Layer 10 of a small transformer language model trained on English Wikipedia (15 layers, counted from 0, width 96). Numbers have three digits each and are written without spaces.
A neuron's activation on a vector x is GELU(gate . x) times (in . x), where the dot is the dot product.
The model reads these tokens: "p" "al" "i" " A" "ir" " |" " U" "P" "A" "L" "I" " |" " S" "ri" " L" "ank" "a" " |" " de" "f" "un" "ct" " |" "\n" "|" " " " |" " R" "A" "U" " |"

The vector x that enters this layer's MLP at each token. A number n stands for (n - 500) times 0.0076.
0 "p": 359646419639596332431322597584575461502442451486840656384624455629714435629389337669320620424554551236159593399412614592621312540470634722569298526540362467339544596375536508733527401560477573382366529538387474561430318591435385354664599705394643639492566390600612619474777612325441406465
1 "al": 389529334549568361463182652604567428598361244319587655505536463695547408758344300436414570411643570324388613505259766487469295626529463807630478408600339714349550650528474380559549710445506547349183614527566305505503241452473269549486491596385716545515703560489597614302645546468509447505
2 "i": 420440387475449407508359643489541434556493296642574625434556446460430408684551151576270588557525561533405581281452564659457365584559492731578450414682396552345551538393369028469492581535526504273442808511419451403640413413606281411526524463093641401556492418536487643332708519238523326362
3 " A": 442620393145532310424254524343530396491336318256808605416473414454594483524629413412382476367618684344549469412385468690500429389635428648533613422636475427492547450445438153491672416444735492529388524520512510318615473553428315374579661499309707328462684679356519378474594562441196413366
4 "ir": 558414396236347405350319638515510499415330257182781734507452713542392526499432476503399555482688583315328518406232429511540436393519394584514386492493439548446596291418626263453502317428846546309269530516355468524388758442558329485532547537277401521357696444595540571440539394655525514402
5 " |": 456453426568571537444244401550595511726363577377662487402514593444562585616517424645316487420497742419659197415275651560580628446499673746562496625719540561309429412543379589544498483514856536258246598418503421492342733512584311405738466500352705418620714428423719688604578521424451398378
6 " U": 472550510352446266513580487314578379449607351173647570339559355351576452444468627506432624521503668339428327481547694573763434375439472591577395500492366496468222193525396342502451590458626275537418285392565505352556570502557427293675602422307662490388625610467661148316682503249316400373
7 "P": 442644452261396396409227602621410281607569384224698576407537564469426611393686473440453751393569521337455349447684538401540434269539428548526118565412581399516550317267579414708442542209338357331391636413497490396554501381296551534590498609502497586488623374541464581450746162583535428616
8 "A": 554672233319430693502191534445657412656358332181539691750435533465552368809473527488453717421466654438405319562557640481494364446703495696554346316499475389411603451211513453599492671407512309552354478325421551373409463343268526495484698614547693439417562706450399545406728688549385385491
9 "L": 528752273254663232517163409652680358660390287295503549542587652588421206659674409511326559450513701517440453565421584476576540427703239545448328506598383547345395433291386397401193395326461297517424627347225684510574514316330285579475563539515690567470502585446477397470538464563428424525
10 "I": 468764376358631542326391502317578323536479208253523688793566440459476256458509393489437521449422691474555414483442632696749534540486384537573484468663460446321401315325312242418464565186405519426393497399351619387778501467332325573718697468452575566561681783433549350576583605480394386412
11 " |": 465492529467493418381279320548531433664410579355508528496493617313595496477572419586278507439547751463626243423185473562568538522480420722467455668831625631343400208423433549637533480379585338338185556336403578321425755428523277500683457509328546541627689407352668622637693564442393443465
12 " S": 399466609291448255433468655540659380298668576346749444515439581188640742601449566368433737440623715369556465384598636655813717554482393668723450425402437564494385372444525461525497349362532284382354409489537433457571473428396379502438562475474614496429608649168610443342682558474374374391
13 "ri": 553369462559544534419565582638553519528386432371569568563513502402568296415349632376294910485508487569456534365738326476681419360663450701379587449598366447589432361325701321423752431385579337406036427334562503337574473286635452513381558448393538381435612370431577495412793314475674515349
14 " L": 524579524434690288361433597577380445665341433618832529376547635563551592504615511327280619383604671414342718559671556518658686307607465484593397253496368677527454488410567526286519576182790500419426679669486419459439360504421487506246642466397457464653623499282394567652637404508476592472
15 "ank": 235576568702580593438294562452546479379424164385584727602725543606448372212369419218386579591487482447426690376525562626623459473556505551490382237496569652260605306485505370607733355163628536406319477492534376535296602368591430407475307578280472326617427379410705543370578516666566529418
16 "a": 422550198458503527336340575504473434688337412671398641470370571395740588718513494488465645476509836477386460332328689645489585609691417631453311410651433545320426652336633450560558473417748426362331541401507540479402503433500336626323458386279696393619597510422493721084696463637495306402
17 " |": 346491357562543453393278330561599439610392592408550487444493614475714459555510412589472627447478679463622311381212573586498676611518517764473472565815595616255347383452499581498562530468839529314222527354562536487302701456469178588654410607293697587555624469418778587640625445431383482359
18 " de": 475356391342617351471628620664707398529559662380563488473391356455829619474492511518494764384513668342247523411506765557677549547599367570542617579374365485464318372549464264540449621322487408344218380181608760300459611432693277419464530516276709439606632440640609435546752426481588590352
19 "f": 405693521601541552423652502475676445491522602475724547347584494372658638449754357374481639489542692041234593484515773583610532650557299448581343326583374500610484445474663373387608488307554512337361286444649500747594353473582458326632530464462719512558625602620562700589720275381715561403
20 "un": 400576623827509501450378536519693572390414341436541646254670403441677275293610326425334515548427603197348629575515658478378539696474610661673444428383151521407355540471583396576532585435563409461359206497658275488548385387697273572412582752383602428516419510401761613635510409589513361615
21 "ct": 364803270822477412365389743496438342459424327460477582419519412622560394396530355150478760535470749545376562502465598509438576609431506644570329400543361407495439343519421576582650516562586385407643364547452408507634368245627552557458606713357684606503718481386692575471757174348627470630
22 " |": 415489458480459613396295303553589300703255470456594463436404515477628624411498448457373580449438733410566304481308614494463523659328485832732399479751665557366368504556510650417723676510582575304244545461384481284405588417621351598483511567417661688516655369408812685596744466309594507474
23 "\n": 526558229622434268363349539653783366626430365386580672607491581337573559604600382577436731737621647410539416405450655589640656540372419475751399395397554414553216397313522437386609528443403590475373634536367385414392488556833219389565417585522709471540725403312659399666589694336649524507
24 "|": 368315326805515412406320462508680482728440451351647471367487453276696434564578645623249650424567621289639258498402486643759477488317573615696476762586573375604475508562423555526415429486632361295336665371428484324361344560769316413787472474332579498377550501417528434614544548538441564426
25 " ": 546561596748453425142624627404577534712577433467630454608421427349687507562648522435160612593684434318466468405586600560703439444401615663803377579408324535736399514424537460452588253503712314509591369317512553245812437384463558507625514581362465478438515502520417515680666762451516452481
26 " |": 455465483758552417376404437556562508618363525396534614510583573348667521523490666565209600401507523278717399651505443350847379508330521721675338662797559385758501491493413725499597427467660462344355557384564524367474528360619351481565580674303416414554777432412435550725644420574337742428
27 " R": 486490596441519212490432689557504453582613307497791432503438539344432584338557630359181722615521563226485645493700591603703376571445571566726258405479488516630360514455472496483498516382673304361280432532446383343546380431489255422462538618363414437380573618348335522698701618531419707515
28 "A": 704636487355492538279438517476481514575461272496490649679554561378631648551494452351246715464598536264489457581561403500599314144529599513513264403613516337501531419117541496437553754271530487650380513558424426159474462500332369316564658462362505416362716684416318436496738446701617398520
29 "U": 636642482531515471347324409451501433592224256239493621728552647538470398502634506527282639511418585476327362645638520563553397175506586585429209518655378298499459416240407356451232538240587266630459455416333346570712635461284401500644549578386616413310501521385460368340437516618394379406
30 " |": 589606416622524448307221439507430429658548477263440497702465704219722458446684594512233492432501549450684329521234429644594491578529608715528408581759468423542416231371313562620351409299553319433352634358497451474426635474337385634583454536434458440528646406368476676582699512452186622435

Each question shows the input weights of one neuron of the MLP. A number n stands for (n - 500) times 0.0015.

n114 gate: 446327482360468468575431400458480488663626341506465582477590582558614566620431549544779539334621570573619336526664382437268432491399603556529461465339587444456549390453646400608331593485497564497556482515633541652543427462470538468491550572334536371529425649314581494491627514500457449729
n114 in: 603691533465371607561246406448429428465503248710355594400418629484542739478462557357672549333286542503322395509462570506475419519421666399529602712538506497410567559419568604245559609444532372444608500484513646529599500562497549311352358649474457437585687429391474693598507600468611483431
It fires most on token 8 "A"

n194 gate: 514547585323517621507603365534473429653490447457523325517514634613460625582658559392524544646591530483521480726562408612667399466316638564400711533539655215273648406577282517620415493445553663442588584459555396570480680302537281561583453640602551507621759350666477400658517558396470459520
n194 in: 486596420401454493523614507550451467464493707513543464671664497461536620548406651576605513613371753513446745494417584633481500615265474510634627484622406388559452319312631384628463297493618653473782474394493493549415575635557477391474510242523440480450446274471696632568351414421526314463
It fires most on token 5 " |"

n3 gate: 313447592717572629469545598525522354379609654750322450478500472596665562503528623364588475402491581553548408362558512503475396622420289575615576488500506447519432473500406578500624556506553432426718497551529415290590344632424746481593581305538259706494403650565550594374544564591448519424
n3 in: 473487368554555415214493412596593497577351538471432503539659454442400452519557580415230342569480500526735417449494494436618288819535415627468543519611519468549596497549442456529559616576403413590562383510450722383555516412401634585474377523457533470441805490320542457643516648781634624358
On which two tokens does it fire most, strongest first? 25 " ", 21 "ct"

n61 gate: 593526663636311631598592433506488441358429460526561573596396436575306532571363491491535521485515619338506563355458443534554436442443509520468595434560707363454314632471549271422447552648584304482438468541602421582555416421476576515500721545432683709403626535624460671454433486360443485518
n61 in: 559500209456491231431555527469407527533482429461614527600540524616563613491314532615367540390409461464442743647512491586462545569533594473593592536346557548656438526428467497515500422494274569460603608378404503461425536548561518382305638405628693441458438332404509394562524509703595727635
It fires most on token 0 "p"

n217 gate: 601567449538489537444517452418683381681531497380455433573549534456506624353470709393668375622320562642494481522256511486489404500637683539417722547533533632500439411427472590411483352497500450420435413622598362438456525492469610441428548506472577681472604497450572344467590416489337474509
n217 in: 398586320384484418507520533623412414445614377700490793444560326493366445455665626589431523440579421585510406436459419600577394487577431477735543415584575418408283513549362415579550549564562523672334615527476351562393562348617265718369549423726617412414385290572513632619477647645506605426
It fires most on token 30 " |"

n330 gate: 441552642276420497426369431451599480537602480428614397549360463418574520534469427338601523335621451540705472382508449649354488434565416546358573466548585380437534506491580316517558523494366537682763391494355520468387297299541474537412632395500468638347509503457489488399460478402469541386
n330 in: 545376403469653428606365532462446526540585463359445685532435587557511602444675686570462430593355497457571466635416466353438488607466497532460597543444466581517701464630684360575512483556566454438413644555571341327640503503363544465448506388663535352578637641648594690686575503509599491526
It fires most on token 3 " A"

n181 gate: 478385224624488297461666491393383601590389503642593654397676494354524649320396663640415589589476400755463470470380449601459603467568448348623383608473419497554476409515521688509384599562527539648756648564472515479479509461552555494578512494359647568485509431554587491429406521503423584488
n181 in: 373488590458395408372616655391433581482588736512714509472588491433577482548581392463509715571343368332654419518458421485575753528497423531320512634407373531573515536365571621662407433419338409409491647494456411411512279349618494599537497657562628396713367512561460408449512524525482516619
On which two tokens does it fire most, strongest first? 24 "|", 23 "\n"

n28 gate: 421587348577492548437666531479490546460487437396556566551573444508497590413448403561694490644605510482474490572463445583430612525500454566447526414296513500566408441441419516467706571601518349471495505456652426569256568548420300523417401573523608581482403310525513411550474436444525615435
n28 in: 417444443375524385407590508454397430564434566460596682647467339410519482500453398543401424329398551428478377537560682576445484417511492476561543521461558610655576580508449586465579564647615505486457655370434422596397545626478492721433508656551457604616315543572436583657557425508632406478
On which token does it fire most, and how strongly? 17 " |", at about 1.7

n42 gate: 733607439477560543451432570305510554510398418530536334493381543392619503571461516584467288524654367500686451432558644464438590660585530633536338563441474331308415420633619500642345517649583563269453527507596337404562689567507520537682464405403439704460456434674401302259186503363444486439
n42 in: 594408397525626582559400471564522641387465500352576592516684383562519537466423698471427311506405513503535422525537512770460421592553405414569391563590497639280627427484522333465490349584475506439299453554672567604425821427449436614525664490538423325367445673516331627559478494579578402233
Its three highest activations, in order, are on tokens 5 " |", 4 "ir", 17 " |"

n208 gate: 520435394490529556729533739589422305455560526692354451493633435448422500424612471700667487424382653610410452564494596542593359360625316474503672400631371471477506607542822541373507490490601435343543594424295395595494520441434467562312575493553550654559309471468484517404487513438269389749
n208 in: 456460379461411574464378500469643413336575437577362503681525543406598557530614626500651419500423426424472431671414563587461337251422549491354491494509446243589717275561537525433547527500644394622531653392386380494649659611429358380451570563289559594562329482409467551452522527435328532512
On which token does it fire most, and how strongly? 9 "L", at about 1

n103 gate: 373373431437559591471542417485445524442446552512667447459413529602573480405333356521465375628544506573401607638523740564425553565517447589389449602388500356655564440494661631679661529452389442443530468773288462409302567653426515417515342497464595587444521597587380545440524528595517285548
n103 in: 519448578548503472591635475677442658540459461623635448528478644491368458470572482562414640512506350570613391428559539409470441725566376583561600457611464571506349553657485373622416326572405698418320543509411793390464494478428760630424528541469559226605582534585692472635509390531485601562
On which token does it fire most, and how strongly? 29 "U", at about 0.54

n257 gate: 654555661652579665382618497311642445539615392552199503317640482584582524497347452494451531592494643639469455497403626428366561292434641521437519642515458451643386376436421459378590409596339443450503272482387488509403500457602405442297436537559404581485396357633494535515442479472572359528
n257 in: 520276575497449469607488606566542460565596673443472568531546517419525570401494467440506394457583378435448481434560612525500540483453514449511549525533447514407439670597576444650457737278410500607551477786503415690545559497529571500525607610543494320363515683528570351514603703625676579618
It fires most on token 20 "un"

n219 gate: 609450431578559627605283509473605431582443436600535361444521527459597544491541590571751563351625577623596506399526305683497473494454417583444512471575584473594535605550512466591485515413624482479640512515448559677500538687458444378626662524590563400506725497526412442312476566616750229515
n219 in: 321509375488592611769542557490678398556307289443531649393452554569645606528420376462535458573446633585429546253491276364494415528385671538487426494404547522481466503566456471572379669497503634597510308513243418475594626301510605579509509465567442487500610491591425552537348738421512513683
It fires most on token 8 "A"

n237 gate: 532550441592533497514324562607552523318617511414295408494616500417586377514454345508441446466584634467562454633540434601503497642448441466390559467565618575378596643441369402395435550367469428543604619362557436739483494520463545489367569480432460431262681339450400649481340478475505480571
n237 in: 581605456344488509434476573488563647468500491666338351619580384391541317619474480676567512441453602439521574497337672594432445666520471634552367445272511547483480497500424455343488514373535408378594436468434456651537422661453485646535346390497597476684539625223483539486380497474480512642
On which two tokens does it fire most, strongest first? 9 "L", 1 "al"

n359 gate: 394482515491382468573524444330541527702545515444432453671347559497567575460509382461544378625370311573464402503315413564494503400486402521687422497428532547380442440468509402359434491443471637172574532441509603568357500556542441686436582443572604415334518283310345561385583426524567479338
n359 in: 540373380621485491494448363332638476428559601274310424603589663524533527426482624637318469546555563482408497547345554390604482479553354442602371605482500524629533436415672525428451434386542671537357313588677685557724636558420613512473446445579439590427708362554572565624388582464467547420
On which two tokens does it fire most, strongest first? 30 " |", 4 "ir"

n127 gate: 535482382437482429561541602584509537609268542365463666377475650349521512345566533398617478605408506582528304620619452452395635525536460383573537442521349653592747583442678633582429345612500606472491494407421405359570604472218435392579292497450460563414472469536473472482256684540470547456
n127 in: 464704264478395535544481650477648471513532603516621576420659666572513575354369372580420423580558570396607556544682491462272580433434542676295503440537597567500366356519573408513461557691348582516404430622487526471585586605403417430519551305571729608503421395702402441662353488743466605571
On which token does it fire most, and how strongly? 4 "ir", at about 0.59

n366 gate: 323453503506293585565676582522401560525625599622397444487650362423410571515423408673409602402623318469685346546509565743659377563509406359444672466525559384656518530531716409434633366554644388375611488547500550584376581437364371368481687589408503619453539512416497381463686442538466484634
n366 in: 657679479516348537771514449476400476557534600382389598385490446453453450549533493330415449715354473386483768490513620490728324419404554649269562467503690598332556595777480580376380336521625483635354682548507490547340530591473334554436332710391572427642417470497443583679524484456490625459
On which token does it fire most, and how strongly? 26 " |", at about 2.3

n382 gate: 349520622672569613548502406532439381403508486537407576502405581544634488624406486379490488547554483398555418478571437584327353436610448591585455444596512439558469552559405642441609590488429434402488417544510608361607703552532623520500573560431478593534520468418473419447631536431440374515
n382 in: 382385565507477344389479351562401412495477412536587510398474549568548460498422570359508547647697503424521505542527500362558690362447479444510591500583576633576518535595413463401397482560607401607394380549568359592492617628624482649368508401580606518377387508631525571560474552462510458425
It fires most on token 22 " |"

n352 gate: 398403332471428666607528364387518524410454464503431533566503322634437521459456665561521427299427434683285358482652542473577591542465585449590515357609494470458503605479308544374640662316488428571524569655261527446533461576540555394398383399601460525315553473706431475429564649497708453515
n352 in: 176514494434511500604307588540421580464462492387424327367670290545418386467539478571469520537509412520425447351434447639492480571481454676511437337591528466469341618514466500599557697442390391465257432477412562506531373511423503571461404486549563375514602539494430410364520637656614535477
It fires most on token 8 "A"

n362 gate: 188453488460532706503425506396482539383500387709447541429611397375441480586613442565494560390373553597587405483409439630330352547572476385672545415488517432632512429364541463526494553509550378337450506524291559632465494606417544503623459557604521735500248427471567494330459463544370594620
n362 in: 589509576459265464606497470497527635497412406444390521422634577491604477599374468419482452599362542651351605640385550509614494443629665563388470583576518360583520546721494494705594601518610367369308625476574631667553363324500515599411435588512373445611411447488707301424380546512523436476
Its three highest activations, in order, are on tokens 16 "a", 15 "ank", 2 "i"

n146 gate: 630429542414521456599458559360418393491665630579567468559725447541368561457607457482686577533473235503623431517577364413546642674411444609459518433480541547459321500288441460392476237515655386602539509583436447615439444447598364438418579419452595633287488436436433461316506509500457421578
n146 in: 575672808456463463494509494380592327472649544593651402376580469528346434557467560554455443426489461425491494527467511475555539517530429621561554464497500708520392590433576363531494444480654545385517338599361452391528413511588613573338394374628537535537549494556586416285302443398500286549
On which two tokens does it fire most, strongest first? 12 " S", 6 " U"

n97 gate: 411635519441494721462608564464319328586497500570577372577422516472490636597437553345538458516416417548399509246475450525654545510594552371294425335588506650640421494625689666414704487480503443579468474380652468487589701661237526539373407438442474500407338494598462549663542776387418421435
n97 in: 591424473282694579786386586596380444493557361353529369539473569442444503577616436688582493656484438617450394301627377661478470549532385434549437695372532634513400592434526622572570474517758360201384641381507418549545598457523530665425533433536357402302348520445419706468441519513410358437
On which token does it fire most, and how strongly? 16 "a", at about 1.5

n199 gate: 543667515514458655541551410398462629197518412355376524461406366383642433624485468545574611368419556600682529381405485561477595449552497569597551627552474782538468503476387605533440651591595400588479701350460437435532598583698407500488467354470295625575592556465379509520551379413447576461
n199 in: 487328432617503540567438629627597522649397578427555607561572436470637403330431305460448385556469570366625653506556461605371555386620549583530506542332624488277485399439356516457401664569375518653540445432494365460536445368422589518421714625519460572568563671260439484599482384528627598248
On which two tokens does it fire most, strongest first? 10 "I", 30 " |"

n218 gate: 552545589516423513571489540565353361518568518415537428439532309531413518459596477650500355562428328576554586453433437518625394561432521500526449474513469614627258436521513635474449532303558613432430513457415428487416611750438513428566410568615371533423579632487429309627468443583505620419
n218 in: 471494483417509577446515506457551537409538660551551674549573637463568537450660486566343298437552577724485461500420455514514583554573661511687581500492370486514436547383474568526621318584466540497468472681547652739585415440359333437299503410468361380540450367452435506489408619606534424715
It fires most on token 30 " |"

n20 gate: 541477749484421487536543589387685493516460423513422369408657474791725474554494561883628603467339562546577632522408500374522477575478428273448510555522700451647313446707536398438590318410458464282510353500466474520662624513523632569585572543583513631434618529604477493551368465599497659390
n20 in: 327587510667574547314661321364626463384582408453537554473380497262323493529441428416325137453500500470397553543380394507497322480536628682480612553287440282657490494436390531493680400459610453390311557534659439507430614550605325436443520377432337528480320377570577372457534607682642417480
On which two tokens does it fire most, strongest first? 26 " |", 9 "L"

n378 gate: 568475545448513601622564605474459519519548410308440415538506402500440593574454657364421459427465522209757376457451410299374424409410462522578653687528599519675528509418340516453478481644450494439421396557578525569329582576465703399569450651452500455462568371537212727596589405276565328532
n378 in: 474438415428457466356487307563479428678563424435519686466500581476481399684369470697301287509494491515449573318293671430482593497509478512653443577482479342602506599584444426432453506604438377563469522634637528720546710593744469671608481506710465478494369445552558541488681572603335490481
It fires most on token 5 " |"

n266 gate: 448512461439613545479600467488476476411524512357622378434567461394503523334591474419342452434590491464482401474535494409593383548415434614550455654608485512473479324539586766384512500737527574488581509485435458482535458724352428497298444722705361469314463601465284451398410520638485552767
n266 in: 453588431484727390407520343638600503477510385354461506555490422619364305626602405480373533546581383590619519462604669398605546351440520588555372677484778370584293581409406826561375358441526265470330487516376266442404468432441542389597400513615510414474380513420407527402585459435602477516
It fires most on token 27 " R"

n41 gate: 727537551304540450308555329503377426487541470443520403373466607427703378555248441520631415605466590566725464304642625398425587436516628765189354404277378417577592322590520379547409394568500483476466477493476567537536607332507530446473603295676381349446435450589583579428372549594497486514
n41 in: 336539503468523230458606634589635385648404394581299640357722611478623535494379672477412619536376630626609564605324362535439448393494464621400388484570625594338676428624692581526760390421575558517566555372386539510471523523365582742439536434434464620529470374384571450436402371363497510593
On which two tokens does it fire most, strongest first? 13 "ri", 4 "ir"